Layer 11 of a small transformer language model trained on English Wikipedia (16 layers, counted from 0, width 128).
A neuron's activation on a vector x is GELU(weights . x + bias), where the dot is the dot product.
The model reads these tokens: "30" " | " "30" " | " "22" " | " "0" "36" "." "59" " |" "\n" "| " "17" " | G" "raham"

The vector x that enters this layer's MLP at each token. A number n stands for (n - 128) times 0.055.
0 "30": 128, 136, 108, 140, 117, 122, 135, 171, 123, 129, 123, 131, 132, 132, 91, 96, 129, 129, 118, 124, 173, 122, 140, 116, 119, 134, 120, 128, 127, 197, 125, 123, 130, 129, 118, 131, 131, 116, 130, 128, 115, 154, 129, 112, 130, 126, 122, 130, 176, 134, 164, 132, 138, 128, 128, 130, 101, 143, 130, 149, 127, 132, 108, 138, 129, 111, 105, 144, 115, 8, 138, 129, 138, 124, 112, 96, 130, 126, 115, 129, 140, 130, 85, 107, 131, 141, 142, 144, 150, 124, 128, 132, 127, 129, 176, 141, 113, 120, 124, 99, 127, 126, 128, 125, 134, 117, 127, 137, 136, 131, 113, 138, 138, 138, 139, 119, 115, 143, 120, 136, 161, 108, 136, 133, 135, 120, 99, 151
1 " | ": 121, 135, 103, 139, 117, 114, 123, 108, 143, 136, 130, 108, 119, 131, 100, 130, 110, 129, 138, 118, 179, 115, 133, 146, 125, 149, 107, 131, 110, 186, 100, 139, 158, 105, 115, 113, 143, 128, 143, 119, 143, 158, 119, 107, 117, 123, 183, 159, 155, 129, 161, 125, 138, 125, 121, 122, 87, 131, 127, 151, 131, 129, 126, 134, 139, 122, 121, 107, 119, 24, 128, 131, 133, 136, 112, 110, 126, 117, 113, 144, 107, 115, 94, 110, 119, 109, 140, 126, 129, 180, 119, 133, 126, 133, 135, 123, 99, 140, 122, 145, 119, 153, 142, 108, 127, 133, 125, 129, 197, 146, 131, 118, 131, 110, 122, 121, 117, 129, 102, 122, 136, 109, 137, 178, 122, 127, 128, 143
2 "30": 111, 130, 130, 127, 121, 151, 134, 137, 145, 124, 102, 92, 129, 116, 102, 162, 117, 160, 131, 125, 179, 87, 127, 134, 111, 152, 135, 71, 111, 243, 160, 111, 157, 102, 137, 113, 148, 133, 102, 110, 145, 153, 112, 111, 105, 137, 151, 151, 136, 138, 167, 146, 122, 124, 138, 137, 118, 141, 116, 127, 138, 149, 138, 143, 141, 135, 127, 114, 134, 82, 133, 115, 137, 116, 111, 112, 122, 114, 147, 130, 117, 113, 114, 92, 91, 114, 139, 115, 153, 149, 133, 126, 115, 126, 102, 116, 92, 151, 116, 145, 118, 164, 116, 95, 138, 91, 106, 134, 132, 137, 164, 117, 111, 133, 133, 113, 121, 123, 118, 125, 106, 106, 125, 153, 123, 126, 133, 149
3 " | ": 111, 138, 115, 129, 128, 86, 113, 102, 160, 129, 117, 115, 124, 136, 102, 145, 108, 144, 139, 122, 176, 111, 135, 157, 125, 156, 111, 128, 112, 185, 107, 133, 152, 92, 125, 103, 150, 143, 133, 120, 145, 151, 113, 92, 117, 133, 191, 154, 144, 130, 167, 134, 140, 137, 121, 127, 89, 129, 124, 147, 146, 123, 131, 141, 140, 122, 120, 99, 117, 49, 140, 129, 129, 135, 114, 120, 109, 137, 115, 141, 102, 114, 103, 98, 113, 107, 139, 117, 127, 192, 129, 127, 118, 136, 113, 110, 104, 145, 131, 157, 113, 151, 131, 104, 125, 117, 128, 124, 191, 153, 141, 120, 134, 102, 117, 124, 123, 124, 104, 113, 123, 106, 138, 183, 112, 118, 133, 142
4 "22": 119, 128, 131, 117, 126, 124, 98, 131, 139, 117, 114, 101, 121, 127, 90, 169, 109, 186, 119, 133, 177, 77, 134, 149, 116, 165, 141, 103, 140, 228, 142, 126, 160, 88, 135, 103, 157, 137, 114, 116, 144, 156, 113, 120, 104, 132, 162, 130, 133, 119, 168, 133, 130, 134, 140, 148, 126, 130, 111, 139, 145, 151, 126, 131, 146, 139, 125, 112, 130, 87, 136, 122, 140, 107, 107, 107, 117, 123, 153, 125, 128, 112, 108, 84, 95, 112, 123, 118, 151, 153, 113, 121, 133, 129, 82, 100, 103, 164, 140, 147, 133, 157, 118, 102, 134, 80, 113, 127, 119, 144, 151, 125, 141, 123, 124, 121, 139, 124, 103, 114, 108, 106, 122, 158, 115, 127, 133, 145
5 " | ": 104, 138, 123, 124, 131, 83, 105, 103, 158, 128, 108, 114, 122, 144, 102, 148, 110, 159, 141, 129, 174, 107, 134, 154, 124, 166, 117, 130, 116, 181, 112, 129, 143, 86, 128, 100, 151, 146, 122, 115, 139, 144, 117, 86, 118, 141, 196, 152, 140, 129, 175, 128, 142, 136, 116, 133, 94, 131, 129, 147, 152, 119, 134, 138, 133, 117, 122, 90, 121, 61, 135, 142, 128, 139, 116, 123, 90, 149, 112, 141, 99, 128, 99, 96, 112, 114, 136, 107, 117, 190, 130, 119, 125, 133, 113, 104, 108, 148, 134, 158, 109, 147, 130, 108, 119, 104, 135, 123, 183, 154, 137, 129, 141, 107, 111, 124, 137, 121, 112, 121, 120, 108, 137, 184, 111, 119, 138, 144
6 "0": 99, 128, 127, 134, 162, 119, 124, 143, 151, 131, 77, 115, 128, 140, 121, 163, 101, 188, 149, 153, 193, 76, 138, 138, 104, 154, 136, 116, 127, 221, 143, 117, 169, 112, 123, 100, 128, 150, 125, 99, 146, 152, 125, 96, 135, 122, 156, 134, 121, 137, 157, 128, 141, 129, 106, 140, 108, 124, 115, 137, 147, 126, 108, 136, 127, 124, 125, 102, 126, 83, 153, 125, 144, 106, 115, 127, 96, 160, 136, 130, 104, 142, 114, 81, 89, 118, 117, 111, 146, 138, 126, 124, 102, 103, 103, 86, 100, 144, 139, 149, 111, 144, 118, 109, 119, 108, 123, 130, 129, 141, 154, 120, 126, 120, 118, 135, 128, 126, 128, 117, 97, 120, 146, 166, 110, 141, 117, 160
7 "36": 105, 153, 126, 114, 130, 131, 114, 128, 163, 129, 112, 101, 115, 144, 114, 170, 101, 157, 140, 117, 169, 95, 119, 123, 101, 153, 141, 111, 112, 235, 133, 121, 131, 98, 172, 105, 158, 154, 113, 129, 144, 126, 123, 90, 106, 166, 137, 126, 131, 130, 165, 123, 143, 133, 126, 136, 110, 142, 117, 118, 156, 133, 129, 138, 153, 136, 126, 102, 123, 90, 145, 124, 123, 109, 120, 106, 111, 139, 131, 121, 106, 157, 107, 97, 95, 138, 115, 108, 147, 139, 114, 113, 105, 121, 98, 99, 98, 146, 135, 160, 119, 139, 127, 112, 153, 91, 117, 106, 125, 126, 173, 107, 152, 100, 141, 152, 125, 118, 124, 132, 121, 117, 123, 174, 112, 130, 108, 159
8 ".": 101, 161, 91, 114, 133, 105, 118, 104, 143, 134, 102, 139, 111, 122, 105, 149, 95, 155, 144, 131, 173, 140, 133, 151, 110, 162, 135, 146, 91, 208, 130, 127, 126, 70, 155, 111, 140, 144, 128, 91, 118, 127, 124, 111, 110, 144, 146, 134, 136, 117, 149, 123, 161, 134, 137, 149, 127, 107, 112, 157, 165, 124, 160, 137, 146, 124, 111, 92, 133, 76, 170, 144, 123, 128, 132, 131, 85, 152, 126, 138, 103, 137, 94, 94, 112, 110, 122, 116, 142, 148, 119, 154, 122, 135, 110, 116, 114, 135, 134, 111, 126, 131, 132, 115, 108, 113, 136, 110, 187, 120, 126, 133, 155, 71, 115, 152, 133, 139, 125, 142, 109, 131, 121, 146, 115, 119, 143, 142
9 "59": 136, 149, 120, 105, 119, 139, 117, 124, 132, 150, 92, 113, 121, 134, 112, 213, 92, 156, 137, 112, 187, 82, 99, 131, 122, 159, 172, 114, 110, 211, 115, 121, 129, 89, 122, 125, 141, 146, 115, 138, 129, 143, 135, 127, 78, 130, 122, 143, 123, 143, 132, 118, 129, 111, 104, 146, 107, 118, 124, 137, 160, 146, 139, 139, 139, 114, 129, 129, 142, 100, 133, 126, 173, 117, 136, 98, 111, 132, 131, 120, 96, 154, 100, 138, 114, 114, 150, 115, 137, 120, 142, 106, 109, 106, 87, 90, 106, 132, 131, 102, 123, 137, 135, 138, 143, 97, 120, 115, 152, 125, 118, 116, 119, 92, 135, 153, 155, 115, 103, 147, 99, 152, 108, 170, 147, 153, 146, 161
10 " |": 122, 156, 128, 113, 127, 95, 103, 119, 139, 138, 100, 116, 114, 140, 117, 185, 107, 138, 131, 119, 194, 102, 124, 134, 116, 148, 119, 132, 111, 181, 114, 116, 143, 127, 144, 128, 132, 156, 134, 121, 133, 127, 124, 126, 104, 131, 135, 132, 124, 113, 130, 123, 124, 119, 119, 138, 95, 114, 114, 148, 160, 129, 116, 144, 131, 103, 121, 109, 131, 60, 139, 147, 168, 143, 135, 108, 85, 100, 129, 137, 117, 139, 129, 94, 130, 128, 143, 118, 129, 136, 143, 126, 119, 136, 125, 87, 129, 114, 120, 151, 109, 141, 120, 127, 125, 134, 115, 127, 242, 146, 109, 98, 113, 104, 134, 146, 145, 101, 101, 127, 98, 132, 127, 174, 131, 152, 168, 135
11 "\n": 128, 133, 113, 125, 112, 125, 133, 137, 112, 115, 116, 124, 123, 120, 119, 145, 111, 147, 157, 124, 171, 142, 148, 113, 133, 137, 135, 138, 133, 207, 135, 120, 146, 120, 127, 112, 136, 119, 96, 128, 127, 139, 113, 131, 102, 140, 162, 121, 126, 131, 139, 125, 122, 130, 127, 131, 102, 142, 86, 144, 145, 134, 85, 133, 126, 99, 117, 90, 133, 55, 127, 146, 169, 119, 128, 114, 137, 139, 87, 120, 74, 132, 88, 73, 138, 143, 137, 132, 130, 192, 126, 162, 148, 118, 121, 122, 136, 134, 135, 141, 110, 107, 141, 118, 100, 123, 102, 118, 169, 139, 105, 138, 141, 121, 141, 153, 138, 91, 121, 148, 141, 118, 135, 164, 128, 161, 134, 149
12 "| ": 137, 131, 103, 134, 132, 116, 111, 129, 118, 121, 143, 109, 126, 105, 92, 143, 137, 117, 126, 127, 163, 110, 123, 138, 151, 163, 104, 148, 117, 193, 136, 116, 147, 127, 111, 120, 140, 128, 146, 145, 132, 162, 118, 146, 111, 129, 154, 124, 135, 102, 159, 118, 153, 141, 114, 128, 101, 154, 117, 143, 126, 131, 99, 129, 146, 147, 128, 132, 118, 22, 102, 141, 146, 105, 137, 103, 115, 111, 120, 159, 89, 115, 84, 101, 135, 129, 147, 124, 124, 177, 119, 139, 125, 131, 139, 129, 119, 128, 131, 116, 105, 140, 155, 102, 110, 129, 144, 137, 139, 135, 110, 144, 146, 116, 99, 106, 154, 123, 132, 129, 124, 118, 121, 146, 122, 181, 126, 137
13 "17": 109, 128, 101, 118, 140, 138, 117, 133, 137, 118, 134, 110, 76, 106, 106, 156, 144, 156, 147, 155, 159, 70, 114, 145, 153, 160, 131, 103, 145, 227, 150, 114, 151, 103, 132, 115, 145, 152, 140, 155, 144, 138, 121, 135, 106, 135, 111, 125, 111, 134, 185, 126, 152, 137, 121, 132, 111, 123, 117, 117, 137, 143, 113, 150, 156, 145, 128, 127, 90, 89, 89, 151, 155, 90, 122, 85, 119, 129, 124, 165, 101, 145, 96, 139, 128, 121, 140, 102, 117, 143, 124, 127, 130, 147, 115, 116, 136, 130, 116, 133, 137, 168, 152, 110, 122, 102, 101, 120, 105, 133, 145, 120, 112, 141, 109, 98, 120, 126, 128, 112, 124, 110, 121, 127, 113, 141, 129, 131
14 " | G": 130, 106, 97, 134, 143, 143, 147, 155, 127, 115, 106, 113, 112, 121, 95, 131, 109, 151, 129, 130, 192, 113, 163, 175, 139, 166, 142, 129, 110, 178, 132, 114, 123, 150, 126, 120, 109, 139, 136, 147, 133, 132, 124, 109, 135, 114, 132, 143, 133, 140, 156, 133, 147, 140, 128, 111, 96, 160, 98, 151, 122, 114, 91, 140, 147, 127, 134, 127, 97, 24, 121, 148, 140, 130, 142, 128, 139, 126, 138, 160, 134, 148, 121, 106, 143, 131, 125, 129, 135, 141, 115, 89, 117, 151, 141, 70, 130, 115, 116, 119, 115, 145, 136, 131, 127, 134, 125, 125, 139, 106, 133, 103, 127, 124, 88, 110, 148, 138, 129, 100, 93, 121, 142, 120, 93, 146, 142, 129
15 "raham": 108, 110, 105, 145, 98, 151, 117, 176, 126, 117, 114, 123, 109, 110, 140, 108, 114, 116, 143, 153, 175, 101, 153, 120, 135, 165, 163, 109, 107, 152, 148, 140, 123, 99, 147, 144, 130, 123, 124, 133, 87, 141, 132, 123, 116, 152, 115, 146, 121, 102, 166, 115, 131, 137, 126, 130, 127, 140, 124, 122, 135, 96, 140, 151, 133, 131, 149, 142, 106, 38, 116, 120, 135, 127, 147, 100, 146, 107, 131, 129, 132, 162, 123, 102, 128, 137, 92, 129, 104, 148, 99, 156, 108, 139, 106, 116, 140, 116, 151, 139, 107, 116, 173, 103, 133, 148, 90, 120, 156, 111, 159, 119, 153, 128, 157, 164, 134, 126, 102, 93, 101, 139, 122, 124, 98, 185, 155, 116

Each question shows the input weights of one neuron of the MLP. A number n stands for (n - 128) times 0.0043.

n157 (bias -0.066): 151, 123, 167, 104, 106, 93, 121, 87, 124, 147, 125, 178, 177, 200, 112, 121, 125, 129, 133, 81, 101, 178, 45, 127, 140, 91, 113, 148, 118, 129, 139, 117, 134, 107, 109, 129, 143, 155, 129, 152, 117, 124, 147, 130, 176, 138, 124, 113, 124, 146, 118, 71, 174, 123, 105, 99, 110, 115, 111, 137, 103, 102, 115, 151, 152, 117, 161, 129, 134, 124, 169, 143, 122, 128, 119, 93, 172, 131, 76, 114, 115, 73, 127, 142, 145, 104, 139, 101, 113, 167, 123, 129, 149, 156, 165, 131, 135, 115, 131, 145, 158, 151, 113, 144, 86, 168, 146, 142, 116, 118, 79, 151, 145, 143, 139, 127, 121, 148, 134, 100, 155, 102, 142, 143, 159, 133, 123, 103
On which token does it fire most? 1 " | "

n235 (bias -0.047): 146, 133, 122, 124, 166, 146, 97, 89, 133, 135, 130, 159, 104, 131, 136, 89, 134, 102, 114, 157, 138, 149, 127, 154, 137, 155, 138, 180, 127, 144, 124, 142, 113, 114, 144, 167, 112, 131, 185, 153, 146, 119, 109, 125, 152, 133, 145, 145, 141, 118, 124, 123, 131, 106, 93, 145, 139, 133, 142, 105, 126, 149, 139, 150, 120, 145, 162, 107, 128, 105, 109, 119, 87, 182, 158, 174, 163, 149, 105, 110, 156, 143, 144, 162, 117, 100, 157, 110, 105, 123, 112, 122, 150, 156, 121, 135, 101, 87, 135, 86, 152, 111, 138, 136, 143, 142, 135, 107, 106, 102, 133, 107, 113, 120, 145, 93, 103, 122, 108, 127, 123, 114, 152, 112, 105, 150, 100, 140
On which token does it fire most? 14 " | G"

n63 (bias -0.036): 90, 153, 145, 108, 137, 147, 93, 92, 114, 152, 92, 97, 140, 162, 118, 120, 101, 149, 84, 162, 99, 128, 122, 132, 118, 162, 80, 106, 141, 139, 159, 104, 87, 142, 130, 128, 116, 92, 100, 146, 103, 156, 123, 126, 123, 99, 112, 115, 100, 120, 150, 119, 127, 138, 112, 115, 153, 146, 137, 139, 193, 125, 116, 148, 168, 151, 159, 151, 129, 134, 190, 126, 140, 111, 102, 165, 192, 188, 108, 132, 191, 162, 143, 152, 110, 121, 138, 142, 133, 146, 146, 140, 109, 137, 114, 186, 129, 151, 146, 132, 120, 129, 109, 123, 99, 139, 115, 113, 129, 101, 115, 195, 141, 127, 125, 79, 158, 128, 140, 111, 121, 89, 129, 114, 99, 132, 118, 101
On which token does it fire most? 4 "22"

n271 (bias -0.042): 153, 116, 106, 139, 142, 109, 76, 141, 170, 122, 153, 168, 110, 128, 143, 140, 55, 149, 112, 141, 135, 104, 103, 147, 76, 119, 128, 114, 133, 166, 107, 117, 156, 120, 105, 148, 165, 94, 146, 131, 127, 135, 124, 117, 123, 106, 151, 105, 195, 125, 114, 129, 129, 147, 110, 120, 133, 163, 115, 120, 111, 140, 129, 112, 123, 146, 129, 125, 159, 147, 111, 104, 131, 142, 94, 134, 155, 145, 137, 132, 122, 113, 135, 135, 151, 115, 94, 142, 142, 134, 123, 94, 152, 151, 165, 109, 143, 120, 94, 140, 150, 141, 103, 135, 148, 131, 118, 178, 130, 117, 129, 90, 130, 157, 141, 103, 131, 116, 137, 137, 120, 118, 139, 132, 100, 113, 124, 114
On which token does it fire most, and how strongly? 4 "22", at about 2.2

n4 (bias -0.045): 160, 99, 173, 119, 180, 100, 132, 114, 127, 113, 129, 150, 164, 153, 140, 129, 145, 143, 149, 106, 92, 121, 85, 109, 125, 121, 99, 197, 114, 121, 139, 124, 168, 172, 86, 158, 120, 116, 139, 122, 113, 112, 97, 133, 117, 120, 117, 85, 112, 118, 126, 136, 171, 154, 135, 92, 140, 138, 111, 130, 164, 102, 115, 112, 94, 156, 112, 91, 141, 121, 152, 104, 129, 120, 109, 78, 133, 123, 76, 85, 103, 72, 117, 158, 108, 133, 126, 75, 176, 153, 163, 143, 82, 163, 158, 146, 126, 77, 113, 157, 140, 138, 124, 171, 88, 126, 122, 199, 134, 130, 94, 197, 164, 125, 117, 113, 105, 135, 171, 133, 193, 161, 163, 132, 140, 141, 140, 116
On which token does it fire most? 12 "| "

n34 (bias -0.054): 157, 169, 170, 124, 153, 146, 120, 114, 122, 137, 45, 131, 117, 146, 111, 120, 118, 113, 130, 144, 104, 112, 144, 121, 158, 150, 98, 92, 146, 63, 161, 131, 160, 111, 168, 112, 128, 140, 160, 128, 153, 134, 114, 121, 154, 147, 151, 112, 89, 101, 162, 91, 91, 184, 136, 95, 139, 120, 136, 177, 176, 101, 111, 145, 129, 79, 130, 167, 122, 141, 102, 158, 135, 133, 115, 130, 136, 111, 88, 57, 192, 125, 114, 145, 142, 132, 123, 105, 122, 174, 132, 143, 144, 162, 112, 143, 107, 132, 170, 136, 99, 118, 123, 121, 102, 147, 140, 146, 110, 89, 108, 150, 64, 123, 150, 113, 139, 71, 163, 92, 181, 101, 130, 164, 153, 130, 72, 148
On which token does it fire most? 5 " | "

n203 (bias -0.038): 146, 142, 168, 153, 120, 82, 137, 98, 157, 116, 158, 160, 103, 151, 132, 115, 111, 142, 138, 163, 102, 146, 117, 101, 126, 100, 116, 180, 134, 131, 136, 111, 74, 140, 121, 136, 153, 129, 87, 124, 127, 148, 117, 105, 130, 107, 121, 131, 114, 115, 110, 66, 140, 125, 146, 135, 132, 123, 149, 113, 99, 147, 83, 127, 113, 140, 103, 149, 103, 137, 114, 133, 141, 173, 91, 80, 120, 117, 146, 136, 121, 151, 167, 196, 114, 133, 142, 132, 152, 145, 150, 115, 154, 131, 191, 116, 123, 97, 111, 185, 120, 133, 131, 76, 149, 118, 157, 171, 171, 133, 126, 84, 116, 106, 101, 117, 98, 121, 143, 148, 116, 87, 150, 128, 112, 144, 142, 149
Its two highest activations, in order, are on tokens 10 " |", 1 " | "

n571 (bias -0.025): 125, 144, 120, 150, 159, 108, 135, 106, 143, 122, 101, 145, 132, 161, 154, 152, 87, 142, 89, 116, 141, 105, 140, 121, 118, 86, 127, 113, 155, 154, 117, 167, 136, 127, 110, 154, 99, 109, 106, 119, 157, 118, 96, 142, 177, 107, 99, 126, 128, 148, 156, 119, 105, 134, 163, 121, 129, 149, 122, 140, 115, 131, 140, 127, 132, 119, 118, 129, 101, 174, 166, 118, 127, 155, 104, 160, 139, 163, 148, 134, 100, 141, 140, 156, 146, 152, 104, 137, 136, 175, 195, 132, 96, 108, 168, 129, 108, 129, 91, 121, 94, 148, 118, 136, 146, 117, 161, 129, 141, 129, 115, 97, 155, 135, 122, 142, 120, 91, 163, 142, 145, 111, 151, 113, 134, 111, 123, 132
On which token does it fire most, and how strongly? 6 "0", at about 1.1

n336 (bias -0.047): 154, 104, 170, 107, 146, 102, 133, 117, 150, 171, 113, 143, 123, 113, 90, 148, 113, 97, 133, 164, 109, 160, 145, 155, 67, 132, 87, 150, 153, 132, 148, 116, 121, 125, 73, 87, 135, 119, 95, 91, 136, 155, 118, 132, 92, 74, 125, 125, 159, 133, 134, 107, 115, 117, 125, 112, 142, 112, 117, 129, 129, 80, 122, 165, 142, 152, 111, 129, 113, 136, 136, 121, 132, 163, 128, 169, 161, 127, 162, 138, 132, 109, 121, 182, 154, 132, 107, 130, 105, 133, 104, 86, 115, 172, 165, 143, 98, 163, 159, 131, 129, 147, 132, 119, 119, 139, 136, 131, 153, 125, 87, 133, 80, 158, 104, 128, 141, 125, 132, 149, 120, 103, 128, 124, 138, 91, 80, 125
On which token does it fire most, and how strongly? 1 " | ", at about 0.61

n362 (bias -0.051): 169, 116, 135, 127, 137, 92, 146, 76, 157, 170, 148, 134, 125, 117, 135, 97, 112, 135, 132, 107, 89, 115, 113, 97, 159, 116, 149, 117, 116, 135, 110, 119, 108, 149, 105, 177, 127, 129, 142, 143, 139, 143, 137, 139, 111, 98, 147, 155, 129, 155, 174, 124, 91, 103, 111, 115, 122, 91, 157, 120, 143, 147, 130, 100, 150, 153, 161, 103, 159, 139, 114, 90, 124, 116, 139, 78, 140, 152, 101, 107, 200, 131, 132, 129, 112, 122, 149, 170, 158, 153, 99, 140, 102, 158, 165, 121, 153, 136, 110, 154, 125, 137, 118, 109, 126, 98, 111, 99, 158, 113, 135, 118, 109, 135, 167, 149, 127, 128, 152, 129, 116, 152, 115, 137, 134, 82, 110, 120
On which token does it fire most? 1 " | "

n105 (bias -0.032): 132, 99, 153, 122, 151, 127, 126, 112, 150, 125, 121, 141, 155, 130, 110, 132, 139, 117, 114, 104, 108, 100, 138, 138, 131, 153, 83, 127, 131, 181, 101, 97, 116, 130, 137, 144, 150, 138, 112, 109, 129, 131, 90, 147, 133, 113, 119, 134, 145, 105, 137, 138, 78, 135, 139, 122, 143, 158, 117, 136, 115, 163, 117, 163, 111, 121, 119, 134, 144, 145, 136, 127, 149, 117, 90, 195, 123, 114, 131, 86, 169, 117, 96, 137, 135, 80, 141, 81, 133, 141, 117, 98, 117, 136, 132, 164, 153, 144, 142, 114, 150, 141, 70, 159, 117, 122, 126, 128, 145, 140, 100, 115, 141, 143, 112, 122, 139, 114, 144, 118, 132, 145, 150, 138, 127, 119, 108, 136
On which token does it fire most, and how strongly? 4 "22", at about 1.8

n179 (bias -0.024): 149, 150, 119, 165, 129, 103, 97, 121, 130, 137, 103, 161, 117, 167, 212, 106, 107, 153, 100, 131, 131, 106, 127, 140, 150, 115, 101, 147, 109, 126, 147, 110, 117, 141, 112, 155, 97, 122, 140, 190, 173, 116, 124, 98, 137, 138, 96, 118, 111, 122, 93, 154, 115, 96, 102, 162, 106, 104, 161, 135, 180, 103, 132, 128, 159, 109, 116, 151, 139, 123, 154, 122, 119, 88, 124, 114, 130, 140, 122, 110, 122, 145, 119, 166, 105, 143, 149, 81, 129, 152, 191, 135, 92, 119, 148, 152, 134, 140, 127, 127, 110, 117, 158, 134, 102, 117, 155, 129, 77, 124, 138, 158, 147, 123, 110, 104, 127, 140, 111, 124, 99, 134, 123, 109, 117, 129, 133, 144
Its three highest activations, in order, are on tokens 9 "59", 6 "0", 13 "17"

n491 (bias -0.061): 110, 160, 121, 138, 179, 82, 146, 106, 88, 151, 86, 153, 136, 132, 162, 134, 152, 111, 144, 127, 133, 150, 111, 120, 120, 139, 121, 88, 105, 113, 130, 107, 116, 143, 131, 132, 150, 137, 142, 97, 99, 128, 120, 181, 113, 134, 72, 86, 182, 71, 97, 122, 137, 123, 156, 112, 163, 141, 162, 140, 110, 138, 75, 121, 117, 97, 95, 130, 58, 162, 67, 145, 175, 153, 149, 92, 87, 140, 118, 118, 110, 107, 88, 188, 140, 149, 153, 164, 130, 176, 134, 94, 144, 145, 118, 111, 162, 150, 86, 135, 142, 102, 74, 158, 105, 170, 140, 133, 153, 128, 134, 118, 92, 101, 152, 136, 78, 166, 124, 161, 113, 100, 180, 147, 173, 159, 112, 142
On which token does it fire most, and how strongly? 10 " |", at about 1.4

n247 (bias -0.046): 146, 98, 115, 96, 112, 119, 107, 116, 127, 134, 129, 121, 88, 172, 118, 146, 115, 138, 118, 151, 129, 114, 138, 65, 118, 124, 107, 112, 120, 162, 137, 81, 84, 121, 132, 158, 140, 114, 147, 110, 106, 118, 146, 110, 125, 125, 121, 140, 133, 98, 152, 119, 93, 122, 162, 133, 111, 113, 128, 172, 157, 152, 159, 147, 136, 141, 129, 127, 127, 141, 108, 99, 154, 99, 69, 125, 123, 118, 127, 153, 112, 130, 144, 126, 134, 107, 184, 94, 162, 145, 127, 105, 144, 152, 127, 126, 129, 100, 119, 122, 127, 171, 137, 129, 146, 127, 148, 131, 99, 118, 123, 167, 93, 125, 139, 125, 117, 135, 135, 151, 196, 85, 110, 114, 139, 81, 121, 133
On which token does it fire most? 13 "17"

n401 (bias -0.068): 100, 104, 130, 136, 180, 121, 136, 121, 88, 135, 116, 133, 129, 146, 142, 147, 123, 116, 131, 81, 136, 138, 105, 86, 147, 112, 132, 102, 119, 127, 144, 112, 106, 130, 122, 111, 110, 128, 96, 125, 101, 159, 147, 160, 153, 152, 109, 159, 147, 127, 121, 144, 120, 77, 116, 141, 134, 142, 163, 164, 145, 147, 132, 114, 114, 137, 165, 106, 143, 133, 166, 120, 96, 121, 127, 127, 191, 160, 118, 131, 130, 139, 156, 138, 139, 107, 87, 95, 131, 159, 155, 110, 120, 70, 154, 119, 104, 158, 109, 114, 97, 97, 129, 128, 120, 140, 172, 100, 61, 99, 146, 104, 143, 135, 175, 139, 135, 99, 191, 134, 141, 78, 161, 147, 138, 96, 97, 146
On which token does it fire most? 7 "36"

n207 (bias -0.074): 141, 155, 123, 149, 117, 129, 80, 126, 144, 178, 80, 152, 158, 184, 108, 137, 87, 126, 104, 125, 120, 108, 106, 155, 85, 112, 103, 100, 125, 118, 120, 104, 112, 144, 186, 123, 164, 67, 95, 135, 119, 118, 133, 118, 154, 92, 97, 129, 123, 138, 142, 94, 117, 87, 113, 155, 129, 112, 198, 143, 136, 160, 122, 117, 90, 164, 112, 154, 131, 135, 130, 120, 83, 160, 144, 125, 144, 107, 123, 116, 98, 117, 119, 144, 126, 140, 133, 110, 156, 182, 129, 107, 111, 129, 139, 112, 154, 160, 74, 154, 106, 156, 91, 102, 136, 140, 169, 118, 110, 144, 150, 124, 143, 169, 163, 132, 60, 94, 113, 113, 149, 97, 117, 133, 132, 108, 74, 127
Its two highest activations, in order, are on tokens 7 "36", 2 "30"

n76 (bias -0.043): 134, 117, 101, 110, 189, 130, 136, 125, 158, 130, 111, 132, 132, 99, 142, 124, 143, 150, 100, 127, 115, 102, 115, 105, 159, 117, 107, 117, 135, 143, 145, 132, 159, 147, 133, 105, 121, 125, 117, 113, 141, 147, 99, 153, 144, 74, 94, 141, 131, 135, 140, 123, 73, 124, 145, 129, 149, 114, 141, 141, 142, 120, 102, 79, 132, 118, 112, 136, 131, 150, 105, 143, 97, 115, 102, 151, 120, 135, 100, 115, 135, 109, 123, 152, 88, 113, 141, 121, 185, 136, 161, 143, 115, 105, 153, 171, 151, 144, 105, 119, 150, 156, 144, 171, 119, 102, 104, 115, 160, 132, 143, 148, 108, 151, 124, 76, 110, 119, 129, 144, 161, 123, 161, 110, 154, 121, 115, 89
On which token does it fire most? 13 "17"

n6 (bias -0.037): 129, 126, 142, 150, 115, 117, 127, 143, 109, 115, 119, 108, 124, 134, 113, 136, 125, 114, 112, 102, 130, 140, 148, 148, 114, 102, 91, 169, 167, 152, 152, 136, 94, 143, 127, 134, 130, 118, 124, 118, 147, 128, 112, 189, 99, 112, 117, 133, 136, 145, 101, 113, 158, 115, 140, 115, 102, 141, 124, 115, 138, 144, 76, 87, 101, 118, 114, 124, 183, 130, 137, 95, 137, 134, 129, 149, 108, 110, 119, 132, 149, 122, 146, 143, 157, 137, 119, 158, 157, 91, 149, 164, 159, 93, 125, 140, 140, 88, 111, 91, 133, 82, 103, 106, 113, 134, 134, 159, 140, 135, 113, 107, 102, 145, 125, 132, 121, 140, 146, 131, 129, 139, 148, 88, 95, 147, 108, 145
Its two highest activations, in order, are on tokens 0 "30", 11 "\n"

n237 (bias -0.043): 118, 158, 177, 102, 132, 125, 90, 97, 158, 122, 84, 137, 179, 141, 119, 96, 153, 102, 151, 129, 111, 162, 120, 147, 144, 154, 113, 135, 156, 99, 118, 116, 150, 121, 163, 126, 124, 133, 154, 110, 149, 182, 122, 171, 118, 136, 124, 116, 145, 88, 124, 103, 83, 94, 172, 129, 129, 144, 154, 147, 129, 148, 106, 129, 126, 81, 133, 130, 117, 115, 140, 127, 85, 74, 176, 116, 112, 161, 153, 106, 157, 141, 136, 149, 128, 118, 124, 130, 99, 141, 119, 108, 123, 151, 122, 158, 122, 161, 150, 123, 73, 148, 102, 90, 150, 162, 141, 156, 150, 131, 132, 147, 62, 95, 189, 95, 117, 118, 107, 111, 142, 139, 112, 137, 130, 164, 83, 148
On which token does it fire most? 3 " | "

n259 (bias -0.049): 158, 110, 128, 122, 164, 111, 132, 112, 99, 136, 146, 125, 109, 147, 113, 142, 126, 110, 125, 134, 140, 108, 125, 109, 108, 92, 116, 141, 135, 160, 156, 85, 138, 143, 139, 140, 146, 95, 104, 123, 57, 105, 136, 179, 114, 132, 98, 152, 110, 133, 118, 127, 150, 121, 142, 136, 145, 96, 115, 139, 153, 96, 142, 116, 92, 145, 133, 149, 159, 130, 118, 103, 125, 102, 131, 107, 138, 176, 137, 155, 130, 133, 158, 164, 112, 116, 90, 90, 171, 148, 149, 115, 107, 137, 125, 146, 107, 88, 140, 144, 150, 81, 130, 109, 95, 82, 124, 112, 140, 122, 131, 126, 159, 110, 138, 143, 151, 98, 94, 170, 144, 108, 135, 138, 136, 134, 164, 124
Its two highest activations, in order, are on tokens 9 "59", 8 "."